Layer 4 of a small transformer language model trained on English Wikipedia (8 layers, counted from 0, width 64).
A neuron's activation on a vector x is GELU(weights . x + bias), where the dot is the dot product.

Input weights of the MLP neurons that the questions are about. A number n stands for (n - 128) times 0.01.
n0 (bias -0.049): 143, 151, 80, 142, 126, 144, 143, 147, 103, 130, 140, 127, 132, 130, 118, 159, 118, 171, 97, 127, 114, 134, 143, 150, 85, 116, 143, 126, 95, 130, 148, 138, 156, 148, 127, 128, 137, 117, 96, 91, 94, 113, 159, 95, 150, 143, 142, 93, 170, 115, 128, 163, 121, 136, 144, 124, 131, 135, 133, 127, 104, 167, 111, 101
n2 (bias -0.088): 123, 81, 135, 110, 102, 80, 132, 117, 98, 141, 130, 156, 170, 143, 125, 132, 92, 135, 93, 160, 140, 131, 130, 110, 113, 127, 136, 126, 142, 152, 124, 175, 142, 167, 92, 125, 136, 130, 113, 82, 113, 133, 136, 180, 93, 96, 94, 104, 170, 108, 134, 182, 97, 108, 126, 131, 131, 147, 119, 110, 116, 201, 117, 120
n21 (bias -0.085): 129, 109, 130, 100, 149, 153, 126, 111, 120, 113, 144, 94, 151, 121, 152, 72, 100, 152, 180, 76, 127, 154, 126, 122, 141, 118, 86, 136, 56, 143, 155, 111, 123, 174, 138, 138, 137, 104, 162, 94, 132, 187, 165, 183, 77, 153, 186, 117, 127, 122, 165, 90, 121, 120, 195, 118, 68, 114, 141, 97, 136, 155, 141, 100
n26 (bias -0.088): 100, 129, 178, 165, 144, 143, 153, 139, 103, 125, 141, 130, 83, 110, 123, 131, 131, 140, 112, 120, 127, 126, 155, 113, 131, 86, 87, 155, 119, 161, 141, 132, 90, 128, 102, 127, 157, 88, 107, 125, 102, 168, 150, 100, 125, 135, 118, 139, 130, 123, 146, 151, 125, 127, 104, 148, 144, 99, 94, 152, 148, 125, 98, 130
n29 (bias -0.129): 97, 127, 117, 121, 158, 188, 121, 97, 111, 109, 146, 140, 146, 115, 92, 119, 106, 76, 116, 152, 163, 76, 130, 158, 105, 115, 131, 120, 164, 225, 129, 115, 137, 97, 103, 83, 139, 105, 122, 82, 151, 144, 166, 139, 74, 148, 110, 140, 169, 115, 112, 148, 134, 118, 120, 90, 116, 118, 172, 125, 126, 88, 114, 128
n48 (bias -0.020): 139, 140, 154, 152, 194, 182, 128, 105, 114, 116, 150, 149, 115, 133, 124, 166, 176, 127, 149, 114, 116, 157, 122, 106, 106, 82, 137, 82, 165, 115, 153, 86, 126, 105, 119, 140, 118, 154, 128, 103, 184, 148, 124, 110, 129, 153, 132, 125, 100, 126, 161, 92, 145, 145, 108, 138, 99, 94, 96, 119, 143, 98, 160, 64
n63 (bias -0.057): 181, 118, 113, 125, 126, 143, 140, 116, 143, 125, 122, 163, 137, 97, 138, 124, 125, 102, 120, 115, 91, 135, 164, 149, 117, 53, 89, 151, 149, 118, 84, 132, 130, 152, 161, 137, 136, 104, 131, 169, 95, 133, 120, 123, 138, 138, 101, 144, 167, 156, 79, 126, 136, 115, 130, 133, 198, 109, 163, 117, 158, 158, 140, 99
n72 (bias -0.080): 125, 91, 119, 112, 103, 129, 187, 160, 109, 106, 170, 85, 142, 143, 124, 117, 131, 148, 111, 163, 141, 144, 91, 139, 95, 141, 115, 116, 87, 140, 139, 144, 111, 161, 114, 135, 111, 147, 171, 115, 129, 78, 142, 104, 145, 108, 75, 151, 165, 151, 115, 138, 141, 127, 116, 128, 111, 109, 153, 139, 105, 154, 120, 92
n83 (bias -0.076): 118, 121, 113, 175, 130, 129, 108, 155, 167, 150, 122, 140, 109, 172, 122, 109, 170, 145, 108, 173, 99, 147, 146, 118, 176, 141, 109, 125, 120, 101, 102, 167, 152, 156, 145, 159, 113, 180, 156, 126, 118, 182, 118, 106, 109, 98, 106, 109, 107, 130, 137, 94, 110, 129, 152, 141, 168, 126, 134, 108, 179, 108, 103, 126
n84 (bias -0.089): 128, 123, 125, 124, 161, 134, 27, 113, 120, 148, 134, 105, 118, 128, 113, 154, 129, 112, 142, 129, 131, 139, 161, 118, 140, 126, 120, 114, 99, 129, 140, 110, 146, 105, 102, 115, 173, 170, 119, 130, 133, 132, 156, 110, 130, 177, 132, 120, 143, 107, 137, 180, 131, 150, 117, 129, 128, 125, 77, 148, 139, 158, 115, 137
n86 (bias -0.100): 121, 134, 146, 177, 86, 134, 167, 150, 101, 114, 168, 88, 123, 130, 126, 140, 135, 96, 99, 124, 149, 162, 121, 127, 135, 112, 126, 118, 151, 125, 139, 143, 83, 125, 121, 159, 59, 129, 122, 132, 142, 98, 148, 121, 115, 130, 125, 151, 140, 174, 117, 67, 160, 184, 133, 112, 142, 91, 73, 113, 74, 103, 122, 79
n105 (bias -0.068): 107, 93, 114, 159, 87, 87, 139, 96, 162, 109, 123, 130, 117, 114, 152, 116, 149, 158, 133, 154, 150, 99, 138, 74, 77, 130, 94, 109, 117, 119, 135, 178, 169, 134, 111, 169, 129, 151, 129, 168, 113, 142, 128, 162, 106, 158, 90, 158, 146, 117, 92, 112, 93, 129, 127, 125, 139, 116, 185, 70, 143, 107, 191, 142
n112 (bias -0.045): 158, 138, 131, 110, 106, 158, 154, 141, 105, 104, 152, 137, 125, 66, 130, 156, 138, 120, 140, 129, 131, 116, 96, 151, 113, 122, 106, 157, 136, 140, 99, 126, 160, 159, 126, 113, 153, 133, 96, 164, 154, 97, 140, 138, 132, 119, 130, 139, 138, 133, 151, 153, 105, 182, 122, 175, 123, 105, 88, 120, 107, 119, 132, 165
n113 (bias -0.001): 101, 144, 126, 99, 126, 254, 144, 113, 117, 161, 142, 91, 140, 102, 165, 135, 122, 158, 82, 170, 129, 146, 132, 137, 180, 107, 79, 103, 48, 112, 136, 131, 122, 113, 104, 132, 155, 146, 103, 92, 150, 126, 162, 132, 97, 97, 100, 151, 115, 104, 93, 104, 128, 96, 147, 132, 87, 127, 129, 127, 183, 147, 154, 148
n115 (bias -0.011): 165, 127, 97, 147, 133, 165, 99, 137, 121, 75, 149, 99, 96, 126, 167, 125, 140, 154, 154, 94, 129, 63, 105, 86, 161, 116, 134, 156, 151, 75, 134, 100, 173, 138, 98, 155, 159, 110, 144, 133, 173, 84, 96, 115, 109, 109, 89, 120, 161, 139, 116, 148, 113, 173, 115, 187, 107, 162, 103, 139, 120, 159, 130, 103
n128 (bias -0.026): 133, 140, 191, 141, 180, 94, 103, 108, 131, 152, 132, 146, 135, 140, 141, 107, 88, 105, 114, 90, 122, 116, 110, 173, 101, 138, 107, 120, 112, 103, 122, 116, 139, 146, 142, 118, 124, 134, 113, 137, 122, 109, 125, 117, 119, 148, 142, 164, 188, 111, 160, 146, 107, 65, 138, 122, 135, 158, 98, 104, 128, 129, 121, 89
n130 (bias -0.056): 153, 137, 149, 182, 144, 114, 142, 131, 151, 135, 155, 110, 104, 72, 178, 157, 150, 142, 88, 129, 141, 133, 153, 138, 127, 132, 82, 107, 99, 78, 146, 119, 152, 145, 127, 189, 133, 108, 155, 89, 148, 174, 187, 142, 128, 115, 114, 99, 117, 145, 135, 117, 108, 97, 161, 109, 125, 122, 153, 127, 129, 154, 110, 110
n131 (bias -0.046): 153, 146, 78, 102, 140, 202, 128, 136, 207, 158, 105, 138, 140, 182, 127, 83, 120, 159, 131, 99, 97, 131, 144, 131, 133, 97, 118, 121, 94, 144, 159, 137, 95, 92, 108, 170, 128, 89, 89, 122, 108, 139, 118, 144, 101, 157, 142, 94, 101, 87, 175, 100, 168, 153, 167, 123, 93, 146, 127, 139, 165, 172, 112, 125
n146 (bias 0.008): 103, 119, 139, 155, 144, 116, 134, 120, 161, 139, 127, 149, 134, 111, 107, 122, 162, 153, 94, 128, 101, 141, 135, 102, 119, 114, 75, 127, 126, 156, 108, 123, 117, 117, 97, 140, 143, 110, 121, 137, 163, 131, 149, 120, 122, 114, 123, 133, 132, 155, 121, 122, 153, 128, 149, 92, 100, 152, 111, 163, 124, 125, 153, 146
n156 (bias -0.069): 138, 150, 93, 126, 114, 163, 118, 141, 118, 75, 191, 132, 127, 113, 121, 105, 147, 181, 133, 136, 115, 126, 136, 106, 105, 149, 95, 134, 153, 151, 112, 152, 123, 126, 144, 151, 97, 130, 122, 159, 139, 112, 96, 137, 129, 138, 101, 169, 97, 158, 99, 123, 130, 124, 109, 153, 144, 118, 114, 123, 165, 123, 183, 146
n162 (bias -0.081): 117, 97, 184, 165, 128, 185, 125, 146, 130, 113, 94, 98, 130, 99, 113, 59, 127, 131, 138, 113, 164, 118, 148, 130, 133, 131, 116, 107, 143, 147, 147, 140, 148, 141, 132, 167, 117, 159, 106, 137, 117, 125, 124, 110, 87, 89, 141, 132, 125, 141, 93, 119, 132, 127, 134, 127, 149, 82, 109, 130, 121, 126, 202, 102
n173 (bias -0.019): 115, 173, 98, 122, 116, 133, 118, 120, 91, 138, 143, 100, 167, 97, 149, 104, 146, 91, 95, 113, 141, 148, 107, 134, 137, 128, 134, 153, 112, 102, 152, 140, 141, 122, 130, 125, 109, 160, 131, 130, 105, 123, 121, 117, 163, 107, 109, 146, 160, 129, 165, 182, 143, 102, 189, 120, 112, 104, 85, 177, 133, 170, 127, 155
n184 (bias -0.132): 126, 140, 92, 129, 132, 139, 135, 86, 145, 127, 140, 111, 133, 147, 139, 130, 106, 159, 147, 88, 111, 110, 141, 113, 137, 89, 147, 108, 117, 47, 104, 90, 106, 168, 138, 166, 133, 142, 151, 101, 118, 114, 125, 101, 39, 159, 112, 128, 122, 211, 156, 138, 131, 179, 117, 137, 180, 149, 119, 171, 129, 194, 101, 144
n193 (bias -0.054): 141, 119, 128, 139, 99, 133, 117, 95, 142, 106, 155, 108, 128, 189, 128, 167, 159, 118, 81, 130, 118, 136, 144, 76, 112, 113, 93, 144, 156, 108, 86, 140, 104, 105, 148, 152, 94, 86, 110, 158, 109, 139, 109, 114, 134, 121, 95, 117, 117, 154, 119, 144, 137, 100, 118, 150, 103, 121, 123, 146, 123, 127, 139, 129
n197 (bias -0.058): 144, 137, 150, 95, 145, 113, 93, 152, 106, 124, 173, 129, 134, 77, 65, 115, 142, 64, 130, 147, 122, 85, 148, 117, 109, 143, 116, 111, 152, 128, 134, 113, 180, 180, 117, 124, 156, 146, 166, 76, 198, 98, 111, 98, 148, 167, 120, 118, 115, 114, 108, 141, 109, 144, 144, 137, 160, 131, 129, 151, 108, 109, 104, 104
n215 (bias -0.073): 147, 137, 109, 152, 93, 182, 106, 144, 85, 99, 104, 110, 141, 134, 148, 110, 106, 100, 120, 121, 131, 133, 149, 142, 164, 106, 135, 147, 128, 157, 126, 143, 121, 133, 127, 108, 109, 171, 152, 169, 124, 148, 174, 131, 119, 166, 128, 129, 103, 109, 126, 102, 148, 117, 110, 132, 143, 106, 111, 103, 94, 110, 120, 108
n223 (bias -0.086): 130, 164, 125, 127, 134, 123, 144, 130, 114, 118, 115, 151, 129, 135, 96, 162, 88, 131, 101, 137, 126, 130, 144, 146, 100, 113, 114, 173, 162, 106, 111, 126, 106, 91, 130, 131, 150, 129, 129, 117, 124, 112, 132, 140, 90, 145, 120, 139, 98, 120, 152, 129, 160, 98, 97, 148, 121, 150, 126, 128, 146, 147, 154, 130
n226 (bias -0.022): 131, 127, 86, 112, 113, 100, 129, 125, 120, 104, 149, 87, 157, 140, 108, 103, 113, 99, 172, 88, 116, 129, 126, 150, 132, 94, 117, 133, 119, 133, 129, 112, 108, 124, 133, 139, 171, 112, 107, 159, 140, 166, 122, 169, 110, 144, 166, 133, 149, 130, 119, 115, 97, 81, 132, 116, 174, 173, 119, 134, 156, 146, 139, 139
n242 (bias -0.069): 147, 134, 146, 113, 79, 148, 142, 109, 116, 155, 159, 120, 110, 111, 107, 103, 112, 137, 147, 166, 115, 151, 171, 144, 118, 152, 154, 133, 112, 125, 127, 168, 89, 111, 117, 126, 138, 140, 133, 123, 153, 143, 142, 148, 106, 157, 109, 154, 147, 111, 128, 177, 159, 157, 111, 119, 156, 140, 106, 139, 128, 133, 143, 119
n245 (bias 0.019): 131, 189, 102, 130, 128, 129, 102, 95, 117, 148, 127, 126, 128, 110, 129, 147, 132, 108, 126, 140, 142, 150, 136, 122, 140, 139, 159, 159, 119, 92, 141, 102, 127, 128, 140, 115, 105, 133, 135, 116, 143, 129, 134, 129, 134, 86, 135, 135, 97, 129, 79, 127, 127, 152, 186, 136, 113, 119, 135, 79, 129, 107, 143, 106

Each question shows a token from some text and the vector x that enters the MLP there. A number n stands for (n - 128) times 0.038.

"S": 107, 76, 136, 112, 170, 107, 177, 135, 123, 134, 124, 120, 126, 130, 128, 122, 118, 155, 151, 106, 111, 131, 156, 128, 165, 154, 125, 104, 163, 121, 166, 155, 111, 127, 164, 78, 115, 104, 130, 139, 104, 141, 116, 174, 173, 108, 137, 143, 109, 119, 126, 139, 123, 147, 26, 93, 114, 138, 140, 160, 108, 101, 118, 123
Which neuron lights up most? n26

"ly ": 122, 76, 103, 93, 165, 128, 118, 118, 126, 128, 111, 96, 155, 105, 136, 153, 140, 150, 110, 147, 89, 114, 122, 151, 146, 139, 132, 104, 132, 124, 140, 174, 134, 131, 170, 93, 138, 100, 124, 118, 116, 135, 147, 159, 190, 152, 167, 131, 110, 121, 115, 132, 116, 152, 28, 122, 111, 129, 132, 173, 108, 105, 147, 134
Which neuron lights up most? n84

"id": 108, 89, 117, 98, 136, 123, 99, 150, 133, 179, 89, 69, 145, 84, 161, 167, 114, 165, 133, 86, 99, 102, 93, 150, 137, 124, 118, 100, 156, 89, 166, 141, 136, 125, 171, 89, 135, 111, 161, 134, 132, 128, 148, 159, 123, 132, 155, 150, 129, 100, 117, 131, 126, 184, 77, 127, 120, 144, 157, 172, 101, 122, 131, 129
The two highest activations, in order: n115, n184

"ass": 105, 86, 110, 122, 132, 92, 131, 139, 138, 170, 101, 103, 141, 129, 129, 179, 127, 100, 138, 117, 133, 127, 114, 122, 176, 157, 139, 94, 149, 89, 138, 166, 125, 115, 173, 77, 104, 97, 105, 161, 95, 150, 128, 191, 136, 101, 143, 158, 132, 127, 139, 121, 100, 165, 78, 91, 128, 166, 165, 131, 87, 103, 144, 137
Which three neurons fire most, strongest first? n105, n226, n2

"in ": 115, 102, 124, 99, 180, 126, 163, 146, 113, 130, 102, 106, 152, 111, 114, 153, 139, 141, 125, 123, 92, 119, 141, 153, 146, 115, 130, 94, 148, 89, 150, 159, 127, 107, 157, 94, 137, 132, 112, 143, 118, 135, 135, 180, 159, 125, 150, 133, 117, 113, 130, 128, 112, 154, 8, 127, 117, 143, 114, 163, 130, 130, 133, 122
Which three neurons fire most, strongest first? n48, n223, n226

"inc": 106, 98, 101, 110, 154, 91, 104, 160, 108, 191, 85, 95, 127, 126, 127, 173, 120, 145, 103, 113, 96, 139, 91, 147, 163, 157, 142, 121, 149, 125, 142, 141, 128, 93, 193, 75, 80, 116, 152, 140, 105, 101, 147, 145, 154, 114, 122, 141, 106, 138, 151, 142, 124, 154, 93, 69, 130, 184, 151, 136, 125, 106, 146, 144
The most active neuron and its activation: n245, at about 0.19

"==": 108, 82, 111, 115, 142, 133, 139, 140, 140, 139, 135, 79, 120, 89, 135, 143, 109, 169, 97, 113, 101, 98, 130, 146, 158, 153, 110, 84, 160, 123, 104, 136, 136, 78, 184, 127, 134, 125, 156, 142, 120, 104, 97, 193, 169, 140, 141, 161, 128, 104, 129, 136, 114, 178, 62, 121, 123, 144, 115, 145, 150, 132, 135, 113
The most active neuron and its activation: n156, at about 2.6

"ed": 94, 95, 119, 77, 149, 105, 134, 150, 156, 174, 115, 95, 133, 108, 176, 162, 134, 112, 126, 87, 118, 100, 96, 143, 161, 144, 124, 129, 157, 100, 173, 182, 106, 110, 181, 84, 138, 130, 167, 101, 122, 147, 101, 150, 130, 124, 125, 157, 119, 138, 107, 129, 98, 180, 79, 119, 105, 113, 133, 156, 128, 105, 119, 139
Which neuron lights up most? n184

"3": 111, 54, 98, 125, 153, 98, 135, 148, 145, 158, 111, 106, 151, 90, 159, 174, 120, 182, 119, 113, 110, 75, 120, 161, 178, 145, 117, 103, 150, 129, 169, 130, 125, 113, 156, 98, 124, 117, 127, 157, 132, 98, 107, 150, 169, 123, 142, 148, 136, 126, 126, 127, 127, 161, 60, 97, 117, 122, 118, 163, 123, 119, 128, 102
Which neuron lights up most? n115

"sup": 109, 73, 151, 106, 166, 125, 157, 145, 139, 177, 115, 98, 143, 112, 134, 163, 138, 140, 125, 88, 88, 108, 133, 167, 132, 134, 129, 116, 128, 96, 139, 161, 123, 121, 166, 68, 130, 63, 124, 99, 109, 187, 149, 170, 136, 148, 143, 124, 113, 127, 134, 140, 146, 170, 66, 103, 98, 129, 119, 151, 117, 123, 129, 137
Which neuron lights up most? n21

"si": 127, 109, 135, 102, 187, 133, 115, 155, 116, 153, 112, 82, 103, 141, 144, 195, 118, 164, 125, 84, 120, 113, 109, 138, 161, 155, 167, 127, 136, 63, 163, 151, 114, 135, 190, 72, 134, 119, 142, 113, 126, 99, 122, 148, 151, 143, 134, 133, 107, 94, 124, 119, 91, 166, 95, 122, 135, 141, 124, 123, 119, 96, 112, 145
The most active neuron and its activation: n115, at about 2

"id ": 108, 85, 109, 130, 181, 100, 121, 121, 119, 122, 118, 87, 160, 129, 134, 162, 124, 131, 106, 143, 96, 106, 109, 171, 135, 131, 128, 116, 143, 104, 144, 183, 136, 108, 175, 75, 124, 104, 156, 121, 127, 147, 121, 165, 163, 132, 151, 150, 118, 119, 112, 125, 119, 154, 36, 108, 106, 156, 159, 150, 112, 119, 126, 151
The most active neuron and its activation: n29, at about 1.2

"t ": 133, 82, 118, 104, 164, 128, 122, 133, 121, 114, 95, 104, 165, 119, 113, 152, 129, 142, 96, 128, 77, 105, 118, 160, 172, 120, 123, 101, 144, 112, 143, 160, 123, 139, 157, 77, 132, 126, 139, 125, 119, 136, 146, 170, 168, 139, 154, 134, 114, 106, 120, 120, 119, 157, 28, 120, 126, 141, 128, 162, 143, 112, 152, 151
The most active neuron and its activation: n215, at about 1.1

"di": 121, 104, 134, 113, 168, 106, 133, 120, 115, 163, 119, 87, 126, 94, 128, 135, 130, 166, 148, 93, 107, 113, 139, 168, 140, 130, 149, 117, 131, 81, 147, 161, 113, 113, 187, 62, 140, 105, 115, 147, 96, 159, 155, 156, 166, 132, 148, 156, 109, 101, 140, 131, 134, 159, 52, 96, 137, 159, 130, 161, 112, 106, 125, 112
Which neuron lights up most? n242

"ted ": 109, 95, 106, 89, 169, 134, 139, 132, 137, 122, 97, 89, 156, 108, 124, 154, 129, 142, 125, 150, 104, 108, 119, 170, 156, 130, 132, 87, 143, 124, 154, 173, 129, 115, 164, 105, 137, 91, 119, 115, 119, 147, 146, 175, 162, 145, 143, 139, 112, 116, 104, 145, 107, 158, 36, 119, 110, 143, 111, 179, 110, 110, 134, 129
The most active neuron and its activation: n29, at about 1.8

"G": 99, 103, 126, 122, 154, 110, 132, 165, 90, 142, 108, 105, 124, 111, 137, 132, 98, 165, 129, 113, 79, 140, 115, 145, 165, 155, 133, 112, 180, 125, 146, 148, 138, 126, 173, 75, 137, 100, 154, 148, 113, 146, 116, 160, 172, 107, 110, 145, 104, 121, 134, 124, 128, 175, 44, 79, 118, 134, 143, 155, 121, 114, 113, 132
Which neuron lights up most? n215

"\n\n": 102, 93, 113, 105, 156, 118, 152, 120, 131, 126, 109, 102, 159, 89, 123, 157, 125, 150, 106, 121, 90, 111, 141, 170, 168, 127, 112, 94, 135, 108, 139, 170, 105, 117, 154, 94, 126, 125, 169, 142, 136, 128, 131, 184, 167, 132, 157, 131, 136, 114, 132, 94, 106, 153, 46, 112, 133, 150, 110, 162, 163, 128, 128, 107
The most active neuron and its activation: n226, at about 2.1

"et": 114, 79, 92, 92, 145, 114, 124, 145, 141, 203, 81, 89, 150, 99, 137, 155, 121, 148, 98, 104, 96, 102, 112, 137, 176, 137, 141, 95, 139, 103, 161, 135, 134, 113, 165, 87, 109, 126, 180, 134, 129, 117, 131, 149, 154, 94, 130, 177, 83, 115, 141, 138, 132, 167, 84, 121, 128, 143, 162, 144, 103, 106, 144, 152
The two highest activations, in order: n113, n245

"ur": 140, 85, 127, 135, 191, 98, 117, 163, 89, 189, 77, 86, 155, 118, 122, 135, 107, 150, 133, 105, 103, 118, 119, 134, 151, 156, 124, 130, 140, 99, 155, 154, 143, 111, 172, 92, 162, 115, 174, 143, 116, 98, 102, 161, 146, 92, 157, 123, 72, 92, 129, 118, 135, 163, 99, 112, 92, 132, 172, 131, 126, 118, 119, 136
Which three neurons fire most, strongest first? n21, n245, n223

"e": 116, 125, 94, 110, 183, 85, 108, 158, 119, 166, 118, 101, 125, 114, 121, 147, 114, 170, 134, 76, 109, 118, 157, 126, 176, 146, 115, 125, 138, 113, 175, 145, 143, 133, 167, 71, 92, 109, 150, 123, 90, 143, 112, 169, 177, 101, 136, 143, 100, 136, 115, 115, 137, 142, 65, 88, 117, 124, 169, 137, 130, 145, 146, 120
Which neuron lights up most? n21

"| ": 101, 94, 115, 101, 168, 111, 174, 120, 129, 156, 82, 130, 110, 131, 129, 156, 130, 168, 103, 124, 76, 108, 123, 149, 165, 136, 133, 93, 127, 133, 145, 159, 128, 119, 190, 86, 102, 109, 130, 140, 108, 128, 107, 167, 162, 137, 140, 146, 108, 119, 126, 99, 122, 147, 59, 99, 147, 115, 111, 187, 145, 123, 146, 138
The most active neuron and its activation: n131, at about 0.2

"E": 121, 77, 132, 108, 158, 103, 148, 158, 102, 166, 126, 106, 116, 90, 123, 145, 143, 177, 151, 96, 76, 124, 136, 154, 149, 149, 132, 113, 134, 118, 165, 128, 128, 129, 168, 82, 105, 115, 136, 164, 120, 149, 128, 147, 177, 111, 148, 142, 95, 110, 142, 128, 134, 166, 42, 91, 127, 144, 146, 152, 125, 92, 114, 116
Which three neurons fire most, strongest first? n48, n26, n242

"of ": 128, 102, 114, 98, 168, 143, 140, 148, 110, 126, 108, 101, 143, 106, 112, 151, 131, 136, 119, 118, 85, 113, 134, 151, 160, 105, 120, 94, 141, 110, 165, 151, 131, 103, 166, 84, 128, 124, 117, 140, 108, 133, 134, 164, 166, 123, 160, 148, 112, 117, 126, 125, 128, 164, 14, 119, 122, 140, 126, 174, 139, 119, 148, 142
Which neuron lights up most? n48

"er": 119, 84, 146, 84, 164, 96, 114, 161, 143, 152, 115, 105, 126, 96, 157, 186, 135, 132, 113, 100, 140, 128, 85, 137, 148, 184, 127, 110, 160, 91, 170, 157, 130, 105, 175, 125, 135, 121, 177, 116, 128, 92, 124, 151, 142, 93, 173, 156, 95, 98, 102, 135, 104, 140, 73, 106, 108, 102, 123, 153, 123, 126, 121, 164
Which three neurons fire most, strongest first? n130, n197, n112

"\n": 120, 93, 131, 107, 168, 125, 156, 131, 128, 133, 101, 129, 145, 102, 131, 174, 123, 136, 93, 113, 83, 129, 131, 148, 170, 124, 128, 93, 136, 102, 134, 157, 116, 116, 165, 69, 136, 122, 163, 142, 134, 136, 139, 175, 168, 112, 150, 134, 132, 94, 116, 99, 118, 145, 36, 105, 128, 148, 106, 156, 162, 131, 130, 133
Which neuron lights up most? n113

"ther": 129, 95, 131, 116, 194, 109, 114, 152, 112, 155, 106, 88, 181, 119, 159, 154, 134, 134, 137, 84, 115, 83, 106, 111, 159, 173, 135, 101, 161, 74, 140, 161, 143, 116, 185, 92, 110, 101, 142, 116, 131, 153, 123, 144, 162, 121, 158, 156, 114, 125, 91, 120, 117, 151, 80, 129, 93, 126, 134, 129, 121, 110, 142, 128
Which neuron lights up most? n115

"ce": 96, 101, 111, 113, 182, 71, 118, 134, 146, 150, 72, 122, 114, 127, 150, 171, 113, 154, 145, 60, 117, 119, 100, 115, 178, 163, 129, 125, 143, 114, 165, 165, 150, 119, 189, 104, 113, 114, 129, 135, 108, 90, 135, 146, 181, 110, 151, 156, 75, 123, 94, 137, 138, 145, 83, 104, 121, 135, 145, 120, 125, 119, 148, 131
The most active neuron and its activation: n245, at about 1

"z": 95, 104, 110, 108, 130, 90, 120, 169, 123, 147, 85, 102, 115, 114, 174, 176, 104, 152, 127, 86, 102, 119, 83, 143, 173, 136, 133, 124, 181, 118, 143, 142, 132, 109, 169, 89, 116, 110, 182, 121, 134, 95, 114, 162, 137, 131, 151, 137, 79, 109, 108, 138, 141, 174, 104, 105, 100, 124, 169, 161, 107, 108, 141, 150
Which three neurons fire most, strongest first? n115, n245, n223

"\"": 122, 86, 109, 96, 185, 106, 142, 139, 131, 140, 142, 119, 136, 109, 133, 149, 137, 172, 99, 126, 115, 107, 153, 129, 133, 142, 108, 101, 130, 91, 143, 159, 148, 125, 165, 86, 149, 98, 144, 112, 128, 137, 144, 171, 172, 145, 131, 138, 102, 109, 102, 117, 120, 146, 36, 114, 108, 134, 136, 182, 125, 108, 156, 130
The most active neuron and its activation: n130, at about 1.2

"ec": 102, 106, 114, 76, 172, 101, 120, 161, 116, 175, 103, 84, 115, 148, 140, 162, 139, 138, 135, 126, 121, 131, 134, 121, 149, 156, 155, 109, 150, 93, 148, 173, 135, 101, 176, 76, 101, 103, 117, 129, 115, 121, 113, 162, 139, 120, 140, 162, 123, 118, 118, 128, 67, 172, 76, 121, 158, 174, 146, 118, 124, 87, 123, 146
Which neuron lights up most? n245

"o": 103, 117, 138, 88, 167, 109, 142, 127, 102, 149, 110, 100, 136, 124, 128, 150, 128, 145, 123, 95, 130, 126, 147, 133, 156, 164, 147, 117, 139, 56, 138, 167, 129, 120, 168, 68, 92, 122, 117, 122, 86, 157, 136, 192, 169, 96, 138, 165, 114, 143, 108, 121, 122, 133, 79, 100, 131, 116, 168, 144, 98, 117, 154, 154
The most active neuron and its activation: n245, at about 1.2

"ul ": 121, 96, 119, 117, 156, 98, 114, 145, 119, 126, 97, 117, 149, 149, 132, 189, 128, 135, 132, 145, 84, 134, 114, 157, 166, 156, 116, 126, 141, 85, 148, 162, 150, 99, 164, 91, 97, 112, 145, 153, 117, 132, 90, 156, 160, 106, 130, 133, 109, 121, 110, 134, 141, 150, 33, 111, 104, 167, 168, 155, 119, 97, 111, 135
Which three neurons fire most, strongest first? n193, n223, n83

"st": 104, 99, 81, 128, 152, 127, 146, 140, 120, 168, 63, 75, 143, 119, 141, 135, 133, 145, 97, 92, 98, 107, 106, 128, 149, 156, 137, 114, 168, 105, 152, 157, 135, 144, 176, 75, 122, 103, 172, 125, 111, 117, 110, 117, 184, 87, 164, 145, 110, 123, 132, 132, 175, 161, 81, 116, 91, 136, 159, 139, 116, 113, 150, 142
Which neuron lights up most? n173

"p": 112, 85, 150, 79, 154, 132, 115, 154, 139, 148, 102, 89, 105, 161, 170, 168, 135, 138, 114, 101, 99, 104, 139, 154, 155, 157, 152, 113, 152, 78, 139, 183, 99, 146, 172, 89, 124, 104, 125, 139, 120, 124, 127, 164, 115, 147, 106, 148, 134, 112, 109, 117, 108, 181, 73, 102, 134, 126, 151, 137, 133, 113, 99, 134
Which neuron lights up most? n184

"ug": 110, 92, 127, 122, 133, 115, 136, 132, 112, 149, 148, 83, 136, 128, 120, 155, 147, 150, 122, 97, 119, 143, 85, 165, 183, 156, 124, 107, 144, 101, 132, 192, 144, 88, 135, 79, 131, 95, 139, 122, 109, 124, 103, 177, 151, 119, 150, 175, 118, 134, 113, 143, 103, 197, 90, 75, 135, 127, 135, 129, 111, 133, 100, 121
Which neuron lights up most? n86

"el": 141, 103, 116, 79, 170, 87, 109, 163, 116, 176, 122, 82, 135, 92, 124, 160, 107, 140, 130, 118, 112, 105, 124, 153, 161, 138, 109, 131, 150, 92, 143, 173, 135, 133, 175, 87, 115, 96, 159, 163, 113, 108, 116, 146, 151, 75, 139, 166, 120, 87, 138, 148, 132, 161, 89, 139, 108, 130, 166, 156, 114, 93, 131, 108
Which neuron lights up most? n112

"been ": 118, 92, 112, 97, 189, 112, 127, 119, 120, 143, 104, 121, 147, 115, 124, 149, 126, 147, 123, 146, 96, 111, 107, 158, 153, 134, 126, 101, 130, 114, 148, 181, 121, 121, 184, 84, 154, 90, 119, 121, 128, 139, 154, 157, 164, 141, 142, 106, 109, 115, 138, 127, 120, 151, 34, 109, 130, 115, 106, 171, 124, 118, 163, 139
Which neuron lights up most? n84

".": 122, 89, 142, 106, 170, 90, 138, 152, 130, 152, 129, 89, 132, 111, 157, 177, 125, 168, 99, 111, 113, 97, 126, 152, 140, 134, 113, 110, 142, 96, 121, 163, 108, 128, 192, 94, 100, 145, 140, 128, 125, 130, 93, 206, 151, 145, 138, 147, 119, 136, 104, 122, 88, 146, 56, 119, 126, 149, 145, 137, 129, 105, 121, 128
Which three neurons fire most, strongest first? n105, n128, n156

"a ": 127, 96, 128, 109, 183, 108, 146, 135, 101, 124, 95, 116, 142, 123, 109, 163, 131, 150, 119, 124, 74, 130, 138, 158, 139, 134, 115, 109, 142, 102, 151, 159, 131, 116, 163, 82, 120, 104, 138, 139, 106, 142, 142, 183, 168, 137, 143, 121, 132, 118, 130, 121, 124, 164, 18, 117, 122, 122, 113, 168, 122, 133, 132, 132
Which neuron lights up most? n223

"ac": 96, 90, 129, 89, 161, 94, 114, 156, 114, 182, 90, 99, 112, 86, 145, 187, 132, 147, 119, 131, 101, 121, 132, 131, 120, 136, 142, 86, 150, 108, 140, 166, 113, 100, 189, 87, 102, 101, 157, 141, 125, 158, 155, 159, 125, 142, 117, 144, 139, 116, 119, 146, 119, 164, 62, 96, 130, 137, 150, 151, 134, 114, 158, 129
Which three neurons fire most, strongest first? n242, n105, n84